Layer 11 of a small transformer language model trained on English Wikipedia (19 layers, counted from 0, width 64).
A neuron adds its activation times its output weights to the MLP's output. To switch it off is to set its activation to zero at one token and run the rest of the model.
A neuron's activation on a vector x is SiLU(gate . x) times (in . x), where the dot is the dot product.

Input weights of the MLP neurons that the questions are about. A number n stands for n times 0.012.
n26 gate: -24 -2 3 -30 17 56 -34 -1 -38 -9 -34 22 -4 -1 38 -23 30 -1 27 -13 33 46 10 4 -55 -30 34 -41 27 29 -21 -40 10 40 4 19 -10 -37 -55 -2 18 11 21 28 18 28 4 2 4 52 -3 -8 -32 19 -17 -38 -21 -1 5 -28 28 -2 -17 39
n50 gate: -15 35 9 13 -15 14 20 -26 13 -22 -6 -26 -30 -62 6 13 -3 11 4 -7 0 30 8 9 20 29 -13 4 -9 4 45 30 -17 -29 21 -35 51 -2 -22 13 -10 67 -10 -9 15 2 46 -2 73 21 -23 -46 -28 6 -27 22 0 13 24 4 13 27 -5 -23
n61 gate: -26 17 -1 -5 33 -9 17 2 -30 -50 5 40 -2 -11 27 -14 -28 6 4 24 -29 15 -68 -14 -37 -6 15 -11 -21 -41 4 39 5 -16 -31 9 28 -1 -14 17 -19 -4 22 44 -19 -13 0 -11 6 48 -3 -28 22 15 31 -9 21 41 27 -5 -57 19 -18 41
n73 gate: 6 18 -43 -68 18 -4 -2 -7 -46 18 -7 5 8 4 -3 23 24 47 -24 -3 -10 0 25 9 50 -21 -36 19 -9 21 11 -14 5 -7 19 1 -1 22 29 -40 -9 -4 26 19 -1 -35 -73 -3 -32 -22 -2 -15 26 -13 48 -6 -10 -8 -17 -5 -9 -45 23 -13
n97 gate: -19 -1 -14 13 -27 6 18 -20 12 -11 -33 16 7 7 14 -39 -8 -4 -5 19 22 -35 -14 -40 3 20 -26 28 7 -20 10 54 -6 4 0 7 31 -22 13 27 31 3 33 9 -10 -25 56 -20 22 -34 26 10 -23 -57 1 23 -19 17 25 7 -19 41 -12 -45
n117 gate: -40 -11 -33 -69 -11 -1 -26 19 -7 -14 16 -11 -7 12 2 11 -35 12 30 22 -21 23 -25 13 -26 43 -20 -26 -6 2 12 -36 9 -20 -40 -3 0 -7 32 12 19 54 -42 41 11 14 11 24 14 -6 -15 -65 -23 33 -12 -11 -44 77 4 -32 -57 11 -43 3
n186 gate: 20 -20 -20 17 -28 9 2 18 -2 -18 -12 -8 6 -31 -46 3 -17 -1 -11 -30 -5 31 -45 -34 -13 -33 19 28 24 -20 -16 18 -47 6 -8 19 38 19 -17 -19 30 -12 53 -11 -1 -2 7 6 3 27 36 20 19 50 -6 -44 -20 -10 39 -24 -11 20 3 21
n26 in: -8 18 -37 -12 -3 -30 1 -12 7 30 -37 -11 -25 -36 45 10 -33 32 -3 5 -38 32 35 33 -39 23 39 -20 -8 29 -15 -21 -3 -17 -47 -1 14 -17 -8 -29 1 -15 -38 -13 -7 15 -31 37 3 -2 -15 -22 42 12 -24 -34 36 9 33 43 2 0 9 33
n50 in: 11 47 11 -14 12 -26 -6 24 -52 7 -12 -21 0 5 54 -1 -52 4 -36 -41 -45 -29 4 7 35 -23 48 -50 34 -9 -52 24 18 -19 15 15 -21 -21 -27 24 -34 7 -22 -13 24 4 -28 9 16 0 -45 -15 18 -20 41 23 -9 -13 -34 -1 4 -44 4 -30
n61 in: -6 8 -15 -28 0 -14 -8 30 22 8 33 62 -23 -9 -16 -30 30 24 -18 -41 3 -11 -18 4 -8 -11 -5 -11 -7 -27 0 0 -16 -10 3 52 3 49 -20 -28 -1 21 -1 14 -38 -11 1 18 -12 23 1 67 27 -25 -12 49 49 -19 -33 -13 -54 -8 -40 14
n73 in: 32 -7 3 -17 17 -13 4 16 -33 2 21 -9 -26 29 -37 16 16 27 46 -12 -35 13 -8 -5 3 -41 -29 -7 47 -5 26 21 25 6 16 -14 15 36 -54 -73 -11 -19 -5 38 -31 1 -19 -3 -17 -5 1 35 0 12 -9 -22 20 -4 23 8 56 -40 -6 -28
n97 in: 1 -38 15 82 8 -39 6 23 -31 -30 -4 -17 51 -17 -7 -8 -18 8 8 25 25 27 -5 3 -6 -39 28 -13 18 -1 -5 27 -3 -43 22 -11 28 27 37 -34 84 22 54 11 0 -16 -13 -33 16 20 -13 2 18 1 19 -8 -37 -9 3 -1 10 -9 -8 -14
n117 in: 25 -2 -8 8 -32 -2 -57 16 -2 28 -13 9 1 43 -5 -4 29 -36 32 -30 -57 -12 -11 -39 23 -2 20 -56 -4 -8 -7 -35 26 -16 2 25 -6 40 -23 -27 3 -53 -25 14 -5 33 -20 13 17 -18 22 -14 -23 -34 -28 -7 -9 -31 -32 55 -12 6 -4 10
n186 in: 18 17 -4 12 -17 27 12 -6 13 -28 -40 -1 -39 92 -6 -10 19 5 -37 24 22 32 -35 -26 -15 12 -40 -29 8 6 14 -21 23 15 28 -31 -15 -14 4 18 -5 -2 -3 1 -35 28 -9 -6 -6 50 -15 11 7 5 -11 -4 47 26 -8 6 16 -57 50 -58

Output weights of the MLP neurons that the questions are about. A number n stands for n times 0.0055.
n26: -7 -49 29 14 1 -29 -15 7 5 -32 -6 13 -7 43 10 -47 32 -21 0 -64 14 8 -68 -61 -7 21 7 40 49 -25 26 21 -3 3 55 -3 3 19 -73 20 -7 -40 80 38 -34 -3 44 -71 2 20 -12 68 -9 7 11 60 -6 40 0 -31 -5 16 29 -42
n50: 9 65 62 32 -18 2 64 13 -53 -26 22 20 -4 39 12 -1 35 -17 32 -14 -72 30 -2 -4 -1 -29 -17 -53 7 -3 -27 65 -9 29 24 -1 -36 58 -15 -38 25 -52 -94 -30 16 -8 -62 -12 -15 -45 6 38 -13 52 10 -3 4 -38 -64 -10 28 -77 61 -33
n61: 23 -32 41 14 -30 -55 37 -2 13 -16 6 27 26 -19 2 -9 10 72 14 -42 51 31 -63 -44 27 28 25 -13 -14 11 19 64 -23 43 -16 19 40 -19 -65 39 32 6 -31 -27 60 4 -33 -43 12 -59 -15 -4 52 21 -7 33 19 81 -22 -39 -36 -17 49 -30
n73: 43 -12 -51 41 40 18 -23 -46 31 16 -18 9 39 -24 52 -49 -1 -73 -19 23 75 -8 -69 19 -24 55 29 13 -37 52 0 35 -34 -64 16 -39 37 -60 2 32 4 -1 11 -27 34 -18 44 -46 48 70 -17 19 -35 8 9 -57 -12 -2 5 4 -36 -9 -22 18
n97: 38 -18 6 64 7 -58 -14 -7 -52 20 31 -57 41 -13 -26 -3 -5 12 -91 18 7 23 1 34 -72 -21 -32 -42 -39 25 2 7 -32 -36 47 -53 -10 -30 -7 7 46 -32 33 -9 -61 -26 -17 18 48 -46 -42 9 37 -63 20 48 30 -33 -33 -8 14 17 -3 4
n117: -31 -34 18 55 52 27 56 25 -22 -40 11 15 -13 -28 -8 15 -42 90 -2 -73 58 -67 20 -21 -34 6 -1 9 54 18 -25 31 -23 -50 1 -24 -21 19 18 -91 10 20 13 -40 12 24 -12 -57 -43 -2 -16 -36 28 22 -35 78 -5 -3 44 49 10 -7 2 -3
n186: 40 4 -8 48 -2 5 -22 48 -35 45 -65 -33 -48 53 9 -43 16 -37 -29 25 -60 32 -7 -31 37 18 -46 -79 2 -57 -34 -21 -10 -26 -16 -48 0 16 -28 23 -23 -27 -11 -16 -23 -18 25 -38 -54 -11 -57 22 74 -69 11 51 22 52 -20 53 20 -40 3 -3

Each question names a token from some text and the token that comes next. It shows the vector x that enters the MLP there. A number n stands for n times 0.023.

Then comes g, the gradient of the next token's log-probability with respect to the MLP's output, scaled to length 1. A neuron's effect is roughly proportional to its activation times (output weights . g). A number n stands for n times 0.0051.

" letter", then " for"
x: 32 11 -32 14 7 34 38 8 -13 -17 -7 -1 18 -9 -17 5 -26 -57 14 19 9 32 -33 -6 49 0 17 8 -4 2 -2 25 -30 5 -7 -55 13 -14 14 -57 -21 -13 -8 26 44 0 -3 -8 5 -18 3 44 -2 -49 19 0 -11 33 6 -38 -3 -13 -48 0
g: 23 -24 -1 -73 46 6 8 -36 5 25 -4 29 3 -3 -3 -10 5 -1 -4 -18 39 3 -23 -11 -4 5 30 31 -17 -13 38 -17 -20 -19 40 23 -6 2 -30 -39 -6 6 1 22 -44 -8 -20 47 11 -31 10 3 19 51 -18 19 -37 -36 6 20 18 -15 -23 -26
Which neuron, switched off, lowers the next token's probability most? n186

" and", then " was"
x: -44 8 -8 -21 -14 -1 -9 24 -30 12 -16 27 10 -21 -15 74 -14 -36 -16 53 -10 -14 11 -17 -9 -5 10 15 -15 -16 -10 -1 -7 3 17 -4 -19 -25 20 -28 -27 21 12 -38 16 35 -14 -18 -4 -22 -29 5 8 -31 -18 13 -32 -2 -30 -8 -18 -63 -3 40
g: 7 -19 0 -22 28 0 19 21 -54 -7 3 -17 -6 -12 36 -5 30 -5 14 -17 10 -53 40 -28 5 -7 20 -31 2 -1 6 30 41 0 7 -32 13 7 -9 -14 14 8 6 57 37 -8 -27 -28 -21 -6 22 3 -50 2 -33 12 -32 32 27 -27 -19 -13 -49 34
Which neuron, switched off, lowers the next token's probability most? n73

"6", then "7"
x: 2 15 18 -22 -29 -2 13 24 -44 -20 8 -25 4 12 -36 -14 -8 -35 2 16 7 -20 4 11 17 -24 68 -15 -11 34 -5 20 -38 24 -3 -9 14 8 27 -25 23 0 -27 -4 -23 39 26 -16 -17 17 -3 43 7 5 -23 18 -43 -1 19 1 -4 -49 11 25
g: 52 8 -27 -4 15 -50 -6 21 36 -8 -34 33 2 21 -13 38 -27 2 7 -22 21 -31 -9 6 30 32 42 9 -2 -14 2 -21 17 -17 -3 3 3 22 35 31 -43 -37 -29 -17 3 1 35 -31 -6 -17 17 46 -4 13 -30 32 -4 16 32 -10 2 24 33 35
Which neuron, switched off, lowers the next token's probability most? n97

" in", then " "
x: -38 -14 -7 16 -20 44 -34 -7 -6 8 -41 6 -23 -16 -11 40 3 -51 -41 9 8 1 -23 -21 -20 -10 54 -5 30 -3 -13 17 -21 -12 -8 -5 -21 25 19 -12 -11 8 -29 -13 2 24 25 -17 -17 0 -40 2 9 -26 -32 -32 -37 -37 -2 -7 -10 -52 11 14
g: 7 17 3 1 37 31 8 16 -23 12 -54 -44 -14 25 10 10 3 -9 1 7 -8 47 -26 31 0 -20 -1 -40 10 -21 -6 3 -2 -25 24 28 57 -4 -16 -16 -71 -2 20 -2 19 -2 -38 21 8 1 32 -3 8 6 -5 39 -17 -37 -12 34 -30 -23 14 -38
Which neuron, switched off, lowers the next token's probability most? n186

".", then " In"
x: -8 -42 -55 4 -25 22 28 9 -54 16 -47 14 -34 -20 -5 34 -3 -21 26 10 30 -1 7 -19 18 -29 62 7 -3 -26 -16 29 -43 -9 -28 -5 -9 28 5 -8 -24 0 9 -8 19 9 24 -35 -17 4 -35 0 20 -32 -20 23 -5 -11 -2 -13 8 -31 -17 26
g: -3 -23 42 39 -14 -1 -17 2 -28 -2 -10 11 -13 23 26 9 -33 10 20 -45 -49 16 -21 -15 6 -4 18 36 -57 17 14 -40 19 -24 16 -23 23 -8 -41 15 10 3 10 21 0 -2 -9 -19 -4 28 25 37 -17 3 -24 -10 -15 -7 43 -68 -32 -12 18 20
Which neuron, switched off, lowers the next token's probability most? n186

" this", then " case"
x: 0 -2 12 18 -5 35 22 -7 -41 -12 -35 -3 -24 -11 13 30 -8 -31 44 11 -2 25 16 -29 30 -27 41 29 -17 2 -20 39 -34 1 -6 -32 -14 16 4 -60 -15 9 -23 19 23 7 1 27 -19 -28 -23 -23 -17 -25 -52 -10 -33 3 -3 5 -22 -37 33 26
g: 16 38 18 12 -32 1 -4 -18 -15 -35 34 -22 -38 -3 34 -20 -17 30 -4 -28 29 41 -17 14 -11 17 4 -33 15 -27 26 4 13 19 -38 3 17 23 -15 -17 -26 18 -32 -23 13 -14 -46 19 46 -42 6 -27 17 -1 -31 27 31 -37 -36 -11 5 24 6 -32
Which neuron, switched off, lowers the next token's probability most? n61

"s", then " at"
x: -8 -11 -15 -15 24 42 10 -24 -93 7 -37 17 4 -26 2 1 -18 -36 20 33 30 13 1 16 2 -27 0 26 -6 21 18 30 -28 11 -3 -5 -14 -32 12 -9 -14 -15 -16 -24 11 2 21 -16 -16 22 -46 12 15 -12 -39 -7 -16 -10 3 -16 11 -55 15 49
g: -45 10 7 64 40 8 -48 15 4 1 -7 1 30 -2 33 20 -10 -24 -23 20 1 20 2 16 4 22 -28 -27 60 5 16 -9 -9 -32 -27 -18 -6 -26 16 4 -6 -20 2 2 14 39 -53 20 2 -52 20 15 36 14 27 0 -8 -29 5 24 4 -17 -38 -5
Which neuron, switched off, raises the next token's probability most? n26

"s", then " capacity"
x: -5 11 2 17 21 27 -5 -15 -5 -37 2 28 31 -16 -18 -9 -7 5 -2 -28 34 46 -7 -36 22 -21 1 54 5 32 68 27 -22 -28 -38 14 9 18 6 -40 -39 -6 -6 5 10 12 7 5 -30 6 6 25 29 24 12 3 -25 -14 5 -24 -32 -39 -11 36
g: 48 -15 30 12 -17 -39 15 36 -21 21 1 21 -8 10 15 65 54 22 15 5 6 -18 -32 32 -35 14 39 -3 4 -17 -4 16 8 -9 -10 3 -36 30 33 -3 30 -9 10 35 7 16 -29 16 -12 25 23 -32 -26 -29 14 -12 0 10 -19 8 -36 -41 -31 -5
Which neuron, switched off, lowers the next token's probability most? n186

" was", then " the"
x: -51 45 -19 2 -4 28 5 3 -6 -12 -26 37 13 -29 -31 37 -8 -33 -38 43 41 11 -36 9 19 2 17 20 -12 -23 24 8 -7 0 -13 2 -8 27 17 -33 2 24 -2 -4 26 46 5 -32 -28 -22 -30 3 20 -12 -42 -2 25 11 -19 6 8 -26 4 38
g: -28 -14 -37 -20 -17 -52 -26 -37 10 21 -14 -7 -45 -21 36 37 13 -52 4 12 17 23 0 -22 16 11 -1 26 -1 49 -7 36 4 27 10 -18 -40 -28 -16 17 26 -1 10 -28 -11 25 6 -29 -4 -21 -40 -26 12 -8 -34 3 9 23 -20 -52 0 -16 10 -10
Which neuron, switched off, lowers the next token's probability most? n61

" f", then "ish"
x: -16 -8 40 54 36 -1 -18 11 15 24 6 11 27 -6 0 7 -1 -2 -6 23 56 4 -12 -10 1 -23 -2 8 25 11 -14 13 -20 -20 -8 -19 -41 1 17 -29 -6 -5 -21 -36 37 4 30 -63 -30 0 -35 26 8 -57 -29 32 -35 -21 6 -4 35 17 -4 -2
g: -29 -3 -29 -35 -16 -40 -17 19 10 -18 9 -38 21 -13 -4 30 17 2 -60 28 8 -27 -35 22 6 0 -18 -36 27 40 -13 26 2 2 20 4 50 -5 -14 -18 28 6 -39 -16 -31 -8 -11 -20 -15 -17 64 -5 11 -5 41 0 13 37 -4 -17 16 14 -6 33
Which neuron, switched off, lowers the next token's probability most? n97

".", then " A"
x: 4 -39 -44 -3 -11 13 28 21 -62 23 -39 2 -29 -14 -6 38 -13 -16 13 -1 46 6 14 -24 19 -5 62 -6 -2 -5 -15 19 -33 -4 -12 1 -7 31 14 -9 -34 -1 -1 9 40 17 28 -33 -22 -1 -11 1 34 -31 -16 29 3 -14 -13 -26 1 -35 -29 22
g: 29 -23 48 -16 -40 53 -2 35 -2 -19 69 32 3 -17 9 20 9 -29 33 -23 -55 19 33 13 -22 -9 -11 -11 -18 11 12 13 -3 -4 -14 -30 -4 16 -26 -16 -7 12 -25 0 3 7 9 9 -34 8 38 -11 -5 -32 -15 -17 5 -17 -27 -20 6 -43 -42 -19
Which neuron, switched off, raises the next token's probability most? n50

" In", then " seven"
x: -42 21 -12 30 -22 38 -8 -36 -14 19 -68 -12 -40 -32 -16 29 21 -46 1 1 3 22 -18 -3 -13 -4 29 -22 26 -8 -30 27 -27 8 9 -9 -31 7 16 -9 -15 3 -17 -3 13 14 16 -13 -2 3 -47 20 -18 -43 -52 -5 -33 -23 6 -19 -19 5 -6 3
g: -15 15 60 4 -16 -48 -9 57 -3 22 14 9 8 -7 15 0 -24 -52 20 3 24 24 9 1 16 5 13 -5 23 45 42 -11 -12 19 -5 15 -24 -3 -9 7 48 46 1 17 13 -16 -10 12 18 -33 -42 -16 11 52 -9 -46 7 9 -18 25 0 10 24 -19
Which neuron, switched off, lowers the next token's probability most? n50

" has", then " been"
x: -41 40 0 -16 -7 -2 16 -20 -1 37 -22 19 19 -44 30 13 10 -28 -24 13 24 17 14 5 26 -33 17 11 12 -1 -27 -13 -5 4 6 -8 -2 33 2 -34 -25 -28 -14 25 43 50 11 -19 -39 -5 -22 26 23 -9 -44 26 11 -20 -7 -42 7 -44 21 24
g: 20 5 31 -30 14 25 21 36 -27 42 13 -26 -4 26 2 -72 23 33 41 -45 -14 -14 18 -13 42 2 8 -10 3 -27 2 -4 -17 3 3 -4 -2 5 -28 33 -21 -11 15 13 18 -15 10 16 -52 17 -8 28 18 -17 -27 25 -40 -32 41 -1 -25 10 1 -23
Which neuron, switched off, lowers the next token's probability most? n26

" con", then "sum"
x: -17 -17 -1 27 -7 45 3 0 -11 -10 0 -13 1 -58 -15 -18 -18 -9 -31 -3 -41 11 -9 -2 2 4 29 -2 -4 -6 -20 6 -16 -4 4 -45 -18 0 0 -75 -21 24 -64 12 18 6 13 -8 13 -18 -41 62 -5 -31 -20 34 -32 -17 -1 -26 8 20 9 3
g: 18 -13 -31 16 -78 -37 14 -62 6 -20 0 -5 5 -12 32 3 21 31 -12 6 -11 33 -5 21 -8 -46 -35 -29 -5 -17 0 22 -45 -10 -43 -2 -34 14 -18 -13 27 -20 -31 -24 0 -7 19 -6 -20 -12 -5 -14 38 -1 23 -6 6 15 -38 -5 31 -6 -3 -31
Which neuron, switched off, lowers the next token's probability most? n50

" ", then "pur"
x: -2 -2 -6 1 5 0 -27 1 -35 31 -1 -2 13 -11 -8 7 -36 -29 24 -10 -1 -11 1 -17 -18 5 84 9 33 4 -3 13 -36 -10 -35 2 -13 49 41 -32 -9 18 -38 -24 -9 15 14 -53 -2 -4 -35 30 -11 -12 -17 35 -23 3 18 -7 27 -16 22 -8
g: 2 0 -66 16 6 12 32 -6 -63 -11 -22 17 28 -4 35 0 1 5 19 17 -13 21 -13 -35 -25 -15 -6 26 5 -17 1 20 -40 14 28 29 -45 -17 -40 -58 -29 7 -31 48 -9 -13 -33 15 -13 -34 -21 16 -2 -14 28 17 19 -10 -7 -6 14 17 4 -8
Which neuron, switched off, raises the next token's probability most? n50

"t", then ","
x: -37 23 0 -29 23 -7 -21 14 -57 19 -7 -6 22 -15 -33 -18 -21 23 3 19 57 39 -37 -14 -16 -21 5 41 4 -7 59 29 16 18 -20 -20 -23 -13 23 -12 -10 9 -13 6 -2 3 25 6 -26 -15 -10 24 22 -28 13 -17 -20 7 -5 17 -7 -63 -17 -26
g: 25 31 18 -9 -7 13 18 13 -35 22 8 -16 9 4 -21 -20 -29 -36 42 29 -13 -64 -24 18 -14 -18 17 -42 -25 6 17 -2 -18 63 -1 29 -40 -52 -3 8 0 21 -42 27 17 4 3 17 -46 0 -8 -10 -23 11 -1 -14 -5 -18 -10 3 41 -22 -23 6
Which neuron, switched off, lowers the next token's probability most? n117

" approach", then " stress"
x: -1 26 -56 13 29 27 11 -6 -18 1 4 22 7 -10 -30 18 11 -31 21 23 8 10 -11 -27 24 -26 32 -2 14 14 -10 44 -21 10 19 -39 -3 -8 -4 -64 -20 -29 6 -17 39 3 15 -34 -20 6 0 16 -33 -42 1 -2 -12 -23 -3 -29 12 -46 -41 21
g: -19 -22 -27 14 -52 -32 33 6 13 -24 12 5 12 11 29 2 -6 37 4 20 3 -20 -18 7 -38 -44 -15 29 -25 -26 -22 -21 24 1 30 19 25 16 -3 -27 32 14 25 -2 -17 -39 14 26 20 33 6 -48 -18 -14 -33 48 29 5 9 15 10 -19 41 -40
Which neuron, switched off, raises the next token's probability most? n73